Layer 2 of a small transformer language model trained on English Wikipedia (10 layers, counted from 0, width 128).
Take only the direct path to the model's output, skipping the later layers: a vector added to the residual stream pushes a token's score in proportion to its dot product with that token's output vector.

Output vectors of the tokens that the questions are about. A number n stands for n times 0.011.
"ough": 35 -12 -11 -25 36 -28 -10 -5 -15 3 14 -20 -3 -49 9 -22 19 32 -17 3 -31 80 15 -22 -15 3 10 13 -6 37 5 -48 -64 39 27 -13 8 -41 20 20 -8 -3 -7 63 4 -12 -16 9 -54 -20 46 0 26 36 12 -47 -45 23 20 21 -20 -16 54 4 -25 41 -17 34 -27 29 9 15 -62 -26 -9 27 50 -25 1 29 39 -11 -31 -13 -34 40 45 16 -11 -35 -22 2 20 -2 -2 33 35 2 46 -7 16 -4 6 14 -6 5 25 9 -75 0 -10 -3 -52 42 8 -89 17 -27 -39 18 11 -82 -48 -44 -11 -12 17 7
"iet": 28 -14 2 -15 -13 19 -19 15 1 53 -16 -12 4 -35 8 29 15 -39 -39 24 -24 74 -24 14 3 -4 27 3 -4 -9 -26 -40 8 -21 -3 42 32 -45 40 6 -19 42 32 27 -9 -18 -43 -23 1 5 16 17 -10 1 8 2 -43 -7 -6 19 -5 9 44 18 -8 -11 4 17 -22 20 22 -3 -20 -10 -12 3 43 -17 22 19 42 -9 -48 -9 -34 0 60 -23 1 56 -33 -5 -19 -43 83 -17 -41 8 -2 -49 -60 4 -18 -9 -13 2 6 6 28 -6 9 -16 -4 -6 51 -76 45 17 19 17 -28 1 -9 39 1 12 15 -13
"ied": -31 5 1 -16 -43 -3 42 -12 -38 15 -41 -24 -7 -28 0 -19 -21 3 -30 -22 -26 52 -4 -2 -23 35 7 18 1 -40 13 -31 -59 -15 19 60 -1 -31 -15 20 -2 13 17 3 65 2 -13 -22 -38 -2 -32 -5 -14 -5 15 -24 -38 2 41 4 -14 6 -3 28 44 -39 1 23 -12 17 9 -3 -38 -43 -55 62 25 -15 10 67 -16 6 -19 -39 -12 -4 38 -26 17 -33 13 30 -4 -9 89 -11 -55 18 11 -75 22 16 -7 15 14 5 -50 8 -7 -13 -22 -2 -21 20 11 -86 22 10 4 17 -45 6 -43 -7 37 47 -3 -3
"ounced": 16 23 -32 -25 -9 17 12 19 0 12 14 -61 -35 -24 28 -38 -6 -19 -76 -29 15 61 -2 -54 -11 58 -25 30 20 -37 3 32 -13 12 1 5 9 16 -21 33 -4 1 25 -20 -24 -48 9 -8 3 -20 -5 -53 -1 22 46 -34 -41 -20 5 24 16 -16 20 20 -29 -18 51 19 36 7 31 -44 -21 -22 -64 85 1 -49 63 32 11 -24 -22 -23 -27 1 58 22 -2 -12 -9 8 1 -2 47 -16 -32 -2 36 -39 7 30 -35 28 -7 10 -2 -28 -62 41 -37 -18 -81 1 28 -77 32 -32 -32 5 -7 -29 -5 -22 6 14 12 -10
"oc": 7 8 -16 -10 30 49 13 40 -38 20 -29 6 -4 32 -18 0 41 6 -21 -22 17 50 -12 23 -39 37 3 -9 -9 -22 24 40 -28 20 6 23 -1 5 -26 -24 7 25 11 1 47 12 -41 -14 -37 -39 -19 17 25 3 -8 -16 -45 2 5 31 -41 -21 17 7 -4 9 18 33 19 -13 26 20 -6 -2 -9 14 12 -11 7 12 -6 -29 13 -15 4 24 39 -20 -13 -9 8 -1 -22 -42 -6 13 36 14 -16 -32 18 -24 6 -1 -43 2 -15 -10 -32 2 33 -7 -18 -21 28 -47 5 22 21 33 19 -36 41 13 -9 -35 -13 -15
"der": 1 -8 -8 -11 21 66 19 -18 -13 -6 15 9 16 13 17 7 28 40 -23 -11 -38 62 48 -44 -6 -2 -12 0 -5 -87 -45 41 -31 -14 52 25 1 5 -22 9 29 -15 45 56 -51 -12 -28 -23 -7 28 -5 -49 -6 18 15 44 -20 3 32 9 -19 26 19 37 -32 5 37 10 8 5 -40 -60 -7 -4 10 20 18 -15 -2 -9 60 -24 7 -41 -28 31 67 -46 46 -26 42 12 10 20 3 1 -38 7 16 -10 14 -30 14 -28 -26 4 -21 19 57 36 -24 -18 35 -19 8 -56 34 7 -11 11 -12 -13 4 13 -8 -31 8 25
"ays": 0 -24 -1 -24 18 -7 57 -29 -69 12 -10 -3 42 -7 -11 41 -12 19 -41 -23 2 97 -9 -30 -10 -9 -19 24 10 -8 43 -19 -39 11 1 -1 -4 -8 70 23 -36 80 18 23 2 22 9 -8 -48 -15 19 -2 37 48 13 -17 4 -10 7 -9 13 -1 12 9 13 -10 26 43 -9 13 -30 7 -2 29 -10 35 58 -57 5 2 17 -14 32 0 9 17 56 -13 1 -17 -25 9 -11 9 26 -12 -21 -58 44 -4 27 -3 -29 -30 16 4 -15 29 31 24 -27 -40 -17 -6 1 -57 18 41 17 15 -4 23 -5 -17 -21 -12 47 19
" Year": 13 -11 5 -4 0 27 -15 -34 -27 2 33 -13 -25 0 -11 15 -22 -2 -53 10 4 21 -5 -19 -20 -30 -49 11 -1 -20 -42 -51 -14 20 -29 15 49 20 52 39 -35 -5 -31 61 -4 -8 39 11 -25 -17 6 -34 33 5 46 -23 -58 24 -6 -1 -8 -16 20 23 -46 -30 36 11 19 4 28 -41 -6 3 -8 62 34 -45 49 -9 -13 -9 10 1 -19 -17 27 -30 31 -24 7 38 2 37 13 -6 -12 -3 39 -19 0 -47 -39 6 32 8 -27 -42 20 -18 18 -42 -58 -4 10 -17 19 -10 -13 -27 21 -11 -9 18 -20 7 9 2
"wards": 0 6 -3 -18 43 16 32 -34 -21 15 3 5 69 10 38 -9 -20 11 -26 24 -44 67 -11 8 -20 25 20 24 62 -19 -12 -43 -33 -50 39 31 15 1 17 24 24 85 40 29 -26 25 -13 -33 -28 -5 -12 21 4 17 40 2 0 -44 2 -31 21 -41 49 24 5 -64 18 36 4 7 -8 -63 28 49 -16 4 -7 -39 -6 8 -19 2 -60 -22 -60 -24 18 -37 50 -12 -2 46 -50 29 7 3 -51 17 56 -22 -58 -21 -14 -38 -5 7 -4 -39 5 -12 -12 -23 -67 -41 -5 -43 -5 -7 28 -28 26 -35 -2 4 -28 -3 -30 -36
"erson": 7 -26 -4 -13 -45 34 -5 44 3 -22 43 -43 17 50 -13 -20 -1 21 -55 47 8 57 4 -3 -2 -5 16 31 16 -21 -7 -68 19 -49 23 20 27 26 37 2 13 47 -13 33 -66 -19 -11 -20 -20 -20 -2 -30 14 -7 10 13 -24 -22 41 38 -22 -21 23 9 -23 -40 -18 47 -3 30 -4 -45 4 -42 -35 45 -27 -35 14 -12 -6 13 23 41 -28 54 76 58 2 -31 -28 43 -45 28 40 5 -18 -7 1 28 -33 -6 -15 -21 6 6 4 9 7 2 -36 -25 -30 9 -11 -15 41 18 32 -19 -7 -40 18 -9 3 13 -36 10
"reat": 28 -26 -6 -27 -37 -5 -33 -17 12 2 29 -11 -45 -40 56 -24 -5 8 -78 3 -6 63 35 13 -22 32 -43 39 -4 8 -17 -8 -50 31 64 24 19 -28 31 1 -23 5 3 26 -52 0 6 44 17 -19 15 22 3 7 12 -9 -19 5 25 -21 -30 -8 14 37 -70 -16 -1 38 -23 -44 26 9 -27 5 -42 32 18 -12 -15 -19 50 -6 -10 -1 -21 1 35 18 -12 7 0 19 11 27 22 24 0 5 20 -13 -17 -28 -10 0 24 5 -22 -4 -27 4 18 -5 -4 -15 29 -46 12 -1 -7 9 5 -33 24 -28 -4 -56 -39 -8
"land": 36 3 -30 -8 24 6 10 20 22 7 28 6 -1 -13 -65 -26 18 17 6 -57 -1 63 29 8 -47 -5 22 4 -13 9 -22 15 24 17 37 19 31 -30 33 52 15 22 13 21 -4 -3 25 16 -25 50 49 9 12 20 0 9 31 -29 -9 -31 -21 9 54 29 -45 -37 18 26 -9 15 4 -12 -21 41 11 -1 19 -23 15 -28 37 -30 15 12 -3 -8 34 -16 33 18 62 18 -3 29 5 36 4 -13 -8 28 -29 -40 -27 -21 -9 1 33 42 -11 7 26 -28 -23 -28 -4 -43 -41 54 10 1 -11 -43 -6 12 -9 -2 -15 -7
"ople": 5 46 -13 -25 -20 31 5 -54 -20 26 -2 -22 9 9 7 28 -24 12 -37 33 -58 80 -41 -13 -18 29 -1 43 -6 9 13 -32 -16 11 -8 37 30 -52 26 63 11 5 43 -6 5 -6 -47 -21 7 -2 29 -31 9 -1 32 20 -54 -23 0 20 -9 0 6 82 -39 4 -22 35 51 46 -8 -37 -36 -24 -17 64 86 11 52 33 -13 4 13 47 -46 4 71 65 -8 55 -20 -8 36 -3 44 30 -45 -46 5 -38 -8 4 -26 -55 44 4 13 46 3 -45 -34 -27 -13 -30 -15 -23 -2 7 -66 -14 20 -39 31 -14 20 -46 28 20
"eal": 17 3 -8 -11 0 20 -15 5 -3 -2 -19 -14 58 21 -7 31 -6 30 -87 -19 2 63 21 29 -3 -4 -12 -47 21 -13 30 4 -15 -18 32 48 -22 -24 60 8 33 44 -5 3 -54 -83 -17 56 -20 -44 -31 -24 39 -5 14 -25 -3 38 16 54 -49 -3 51 7 -44 -24 35 -3 -27 -12 -58 -24 23 -16 -22 35 35 -48 12 0 -22 9 -18 22 -51 28 60 42 7 14 50 8 20 3 48 25 -17 -24 49 5 6 17 -10 21 47 6 -31 51 -4 -24 -21 -11 -39 3 39 -33 -23 47 9 13 -21 10 20 3 -48 31 -4 -37
"ul": -8 26 1 -12 19 -30 18 9 -47 25 -5 -40 -3 17 -9 4 33 10 -32 -34 3 29 1 -68 18 -15 1 14 10 -6 18 -2 14 5 20 3 -43 5 -11 25 -9 -31 3 5 -20 25 12 -1 -23 -4 -23 2 -14 -14 -20 -29 -22 -1 6 11 -11 -50 13 41 26 18 12 -32 31 -2 -27 22 20 -12 -29 27 6 6 -12 -6 0 6 10 50 -7 35 37 9 -7 -13 28 7 5 10 31 18 -3 28 7 -6 -36 -11 -12 -2 -3 -1 -8 35 -11 -6 44 -1 2 -29 -30 -29 12 -3 10 24 9 6 27 -7 -6 -38 0 -2
" •": 26 11 -53 -18 50 14 12 -2 -4 -17 11 -28 31 7 -13 8 -11 -25 -51 24 15 31 -4 -49 -28 1 -13 -26 33 -25 30 -23 -35 14 -21 7 6 -12 41 30 -28 57 -11 3 -5 -34 10 -1 -66 10 -33 -13 -8 -19 41 11 -35 -15 40 -27 10 -12 -26 22 -40 -22 0 44 -13 20 -18 -25 11 -8 -33 24 27 -14 28 38 30 -41 -2 -1 -13 29 29 36 57 25 6 21 -23 -11 50 -16 -28 -9 0 -6 -10 -37 12 -2 -9 6 -14 4 -7 25 -4 -22 -14 10 10 -37 -29 -14 -31 -27 -22 -13 7 -12 -8 -38 -11 -28
"ed": -19 -31 -2 -6 -54 14 15 38 42 5 -11 -12 -10 -9 0 8 -18 11 6 -61 -3 39 3 -33 -57 1 5 20 -21 9 44 30 2 -33 0 -10 -19 12 -26 -24 52 -48 7 -30 19 3 42 -5 -36 15 -48 -25 -62 18 -16 -28 -4 -29 19 20 13 4 -8 29 7 9 5 -5 6 -25 5 23 2 -3 -2 -8 1 20 -16 43 -31 -8 30 14 1 31 19 -3 -5 0 -15 7 15 -21 23 15 -24 28 54 29 19 -17 -25 -17 -14 -1 35 1 31 0 -30 -24 9 -2 12 -21 41 48 -14 45 -33 -22 25 -3 -9 23 26 5

Each question shows what one neuron of this layer's MLP adds at an activation of 1. A number n stands for n times 0.0054.

n258: -20 -18 10 -18 -4 -3 -18 2 -4 -12 -29 -3 3 17 2 -10 -11 5 -4 30 -1 2 9 -4 -1 15 -9 29 17 5 -22 12 -3 -5 18 10 26 6 13 21 -16 -17 -6 1 14 -3 -37 -27 -3 5 -18 -12 14 11 -30 10 -6 11 5 28 -12 -14 -6 8 9 -17 16 -9 14 24 -33 37 -4 10 28 -17 -28 18 29 15 -7 -30 5 20 -30 -38 -26 32 7 -33 36 -10 -17 -23 -25 10 -10 -8 32 18 -22 3 -21 0 -51 8 -6 -19 -23 0 -1 -8 -21 -4 27 -9 -25 -2 14 25 9 28 -26 56 -14 -25 39 1
Pushed down most: "reat"

n181: 18 -9 40 -1 6 22 -2 15 8 30 1 -5 3 -1 -22 -41 25 10 2 -7 2 5 -4 -7 18 -3 -6 -15 -10 5 7 -5 -22 5 -17 -17 2 -22 -8 -5 -6 -10 16 -16 -11 -42 21 11 5 23 -5 -13 -2 3 -11 -3 15 -3 -16 17 22 -17 11 -14 -22 15 -22 -22 -14 -15 -24 -4 -14 -5 -41 -26 12 19 -45 6 20 13 6 17 -34 43 -4 -50 7 -30 11 -6 -37 18 -22 10 -13 17 -9 23 -1 -19 18 22 29 -27 -17 4 -36 26 10 22 3 -3 -17 2 26 28 -2 6 -14 38 -7 -9 19 -4 10 -9
Which of these tokens does it push up most? "ul"

n30: 16 -20 2 1 -25 9 -1 -5 -3 22 27 -12 -15 0 -27 -2 -4 -35 -3 -30 8 30 -21 22 -2 1 -19 -2 20 6 7 -18 -3 -3 27 -6 -13 17 -2 -18 7 -13 -20 -9 -9 -3 9 14 17 23 -22 -6 -3 -16 -47 14 -24 -2 -25 -41 14 -6 -15 31 11 -21 15 10 8 19 -2 14 11 8 -26 1 -8 -2 -25 4 39 37 -18 -28 -15 19 12 4 28 -13 26 -61 -27 -7 1 15 -17 -8 -2 36 11 -1 -26 -1 -12 -31 45 -14 -21 -5 -13 19 0 42 -28 9 4 44 -14 -10 -24 18 14 19 -36 35 7 28
Which three tokens does it push up most, strongest first? "ed", "land", "erson"

n278: 51 27 28 36 12 14 -5 -4 -3 -13 7 11 2 -4 -3 29 0 10 24 15 5 -17 16 -13 -9 -20 -4 5 -35 -14 -7 25 -27 18 -11 -22 -7 -36 21 29 -13 1 20 -6 11 -1 28 -1 10 18 41 -12 7 -15 0 37 6 18 38 -8 -26 -2 34 0 -19 -18 -26 38 15 6 3 -6 1 -4 10 -11 -22 9 32 1 20 17 14 28 40 -49 4 -11 36 27 -10 -18 5 12 -18 2 -40 21 20 29 -23 18 -33 10 5 -24 9 37 -27 -3 -6 9 -26 2 5 -17 9 -7 -18 19 -2 0 -13 -30 -9 -9 9 -33
Which two tokens does it push up most, strongest first? "land", "ople"

n11: -27 10 -4 29 0 26 -6 -15 -7 21 -33 -14 -17 11 -26 15 -16 -3 22 -15 -13 31 23 -21 -15 0 -30 -13 8 22 7 25 -43 26 -24 8 -3 1 24 26 -26 -12 -8 20 17 9 -8 40 -1 -12 -4 -41 4 -32 -12 -7 22 -30 7 55 -12 4 40 26 2 -36 -4 29 4 -16 -16 -17 -15 7 -18 3 -14 -1 -36 14 -4 12 21 8 15 35 5 2 26 -26 -13 -11 -38 3 4 4 13 -24 14 -23 21 -6 -6 30 9 -14 -4 27 11 22 -30 7 1 -30 -18 8 -22 9 -1 -10 15 33 6 -4 -18 -24 23 5
Which three tokens does it push up most, strongest first? "ays", "eal", "ople"

n201: -43 -7 -41 -8 17 19 -22 2 -3 4 31 -6 -11 44 -15 -21 -6 -9 9 6 -6 -24 -24 -24 -13 1 -1 -2 -17 2 -3 23 -3 3 -14 -13 -2 3 15 6 -7 12 1 26 -24 -13 -4 30 17 3 -15 -14 7 11 -21 21 -12 19 15 13 3 10 -15 -26 -14 -24 -9 20 -21 20 -17 35 26 15 -1 20 -5 32 -20 6 -27 -6 9 -4 39 28 1 33 6 8 -20 -16 -14 -24 -8 6 -20 -31 -31 -2 3 14 -15 -12 -7 -13 -31 -2 15 24 -17 -13 31 -10 -58 -20 38 7 -4 -18 14 19 -1 -56 5 39 0 2
Which three tokens does it push up most, strongest first? "erson", " •", "ays"

n56: -21 -7 59 27 8 4 22 -10 -20 4 21 8 30 -1 -14 -1 -2 -15 11 12 -25 39 -28 -6 5 19 -9 -6 19 -16 12 -1 -7 -51 -8 26 -7 3 11 -3 -17 11 -7 14 -1 6 -9 -19 6 -5 5 -2 -32 -7 -10 1 33 -13 -23 24 5 9 4 -29 -10 -17 -18 -12 26 -17 33 -5 18 24 4 12 16 -46 23 12 -9 -1 -26 8 -17 -2 -26 -30 -2 2 53 14 -32 7 -22 -24 -12 -16 26 -17 15 3 -7 3 -4 -38 1 -7 27 -22 7 28 15 6 -30 -6 -1 -4 -10 -14 -15 2 -13 22 31 29 -12 15
Which two tokens does it push up most, strongest first? "wards", "ied"

n270: 11 -5 13 3 2 4 3 5 4 -12 20 -15 11 19 24 -19 -26 22 -12 -15 4 38 1 30 -3 24 -4 13 -41 1 -2 1 24 40 3 -14 47 -6 -20 36 2 4 47 32 -5 1 -15 -6 10 19 -34 18 25 5 -11 -16 -26 15 -31 1 -6 -2 -14 -8 -45 -6 20 16 18 23 15 -9 -1 -7 12 13 0 -7 -3 23 -11 -13 3 -19 -4 -6 31 29 -3 13 -7 -13 13 -2 -7 15 -15 -6 11 0 -11 -27 -7 6 -6 -10 25 -7 -9 -13 21 -6 -2 -1 14 -20 -10 6 42 12 50 2 -11 11 -26 21 28 37
Which of these tokens does it push up most? "ople"

n26: 9 18 21 11 26 -30 16 -12 20 15 -20 -1 -35 -21 -20 -39 19 8 -4 34 -9 42 -12 13 5 6 8 -15 -15 -11 58 -12 9 18 -30 12 1 0 12 37 3 -1 16 2 34 7 31 4 -1 15 -4 16 -9 -25 -20 -12 8 4 -15 -6 5 -3 5 31 -24 -6 13 28 16 7 15 16 1 2 26 -16 32 -26 -13 47 18 -11 -34 20 -4 10 22 7 -3 -13 -4 -12 42 7 -31 36 39 -5 -8 -23 20 -8 -12 -11 14 -11 -10 32 -33 -28 10 -21 -24 12 -1 -25 -19 4 -14 25 -5 -53 -4 -15 11 -9 -3 -36
Which two tokens does it push up most, strongest first? "ough", "ople"

n16: -8 -14 3 -24 -14 6 -19 6 3 -3 -14 20 33 2 6 17 -6 2 -32 6 16 -52 18 -1 18 1 44 6 6 28 -7 3 1 26 36 -2 -33 4 -5 -34 -16 -1 -4 4 13 5 -3 -20 9 12 -22 15 -10 -3 -41 -26 -25 -1 -6 4 16 -1 3 39 -2 -15 5 -4 -1 17 -3 21 1 3 -20 -42 -19 7 -5 17 -15 -12 -8 20 19 4 21 23 -15 15 -13 -4 4 -6 21 36 20 48 5 -6 -28 13 -15 -15 0 10 -11 35 -20 2 2 -10 -15 -28 -25 -24 -26 1 15 32 -12 18 -23 -21 20 -1 -48 -1
Which of these tokens does it push up most? "ul"

n49: 55 17 -2 -24 7 -37 5 1 5 -19 18 -12 0 -7 -41 -22 -23 -8 14 -13 -17 -8 -30 -26 21 45 -1 1 33 9 -20 6 -3 -4 11 -2 12 -9 13 9 11 -11 9 2 -6 18 5 1 -28 4 3 3 -9 7 -5 -6 11 7 17 4 19 6 10 -19 -18 -8 30 -16 4 -18 34 7 6 -19 -19 -37 42 27 3 -10 -16 22 15 12 -16 -30 -15 2 -7 1 7 -36 4 22 -11 -14 19 25 -1 -23 9 -7 18 0 -2 5 9 10 12 21 -3 36 -26 8 -13 -12 -15 1 24 -15 -10 -8 -4 22 24 3 8 15
Which two tokens does it push up most, strongest first? "land", "ough"

n180: 5 -3 -10 4 -9 30 -14 29 -5 15 -11 -19 6 3 -13 -1 20 5 -11 76 -6 -1 -19 3 -6 27 -23 6 -4 16 14 8 -16 -31 -12 12 -9 21 -3 4 -5 -23 -16 -10 -1 -14 -7 -8 4 -2 -8 -2 -13 18 -1 -30 53 5 12 -1 -33 7 0 -8 15 25 37 19 -5 -14 -8 17 -16 13 12 -5 -19 -9 27 11 -34 9 -7 -23 3 -28 -9 -45 -2 2 -9 2 1 28 9 3 3 -5 -28 1 8 -4 0 35 32 5 -11 -13 -6 -21 -6 2 -9 12 -52 10 14 16 2 39 8 -11 1 2 13 -23 17 -27
Which two tokens does it push up most, strongest first? "oc", "ied"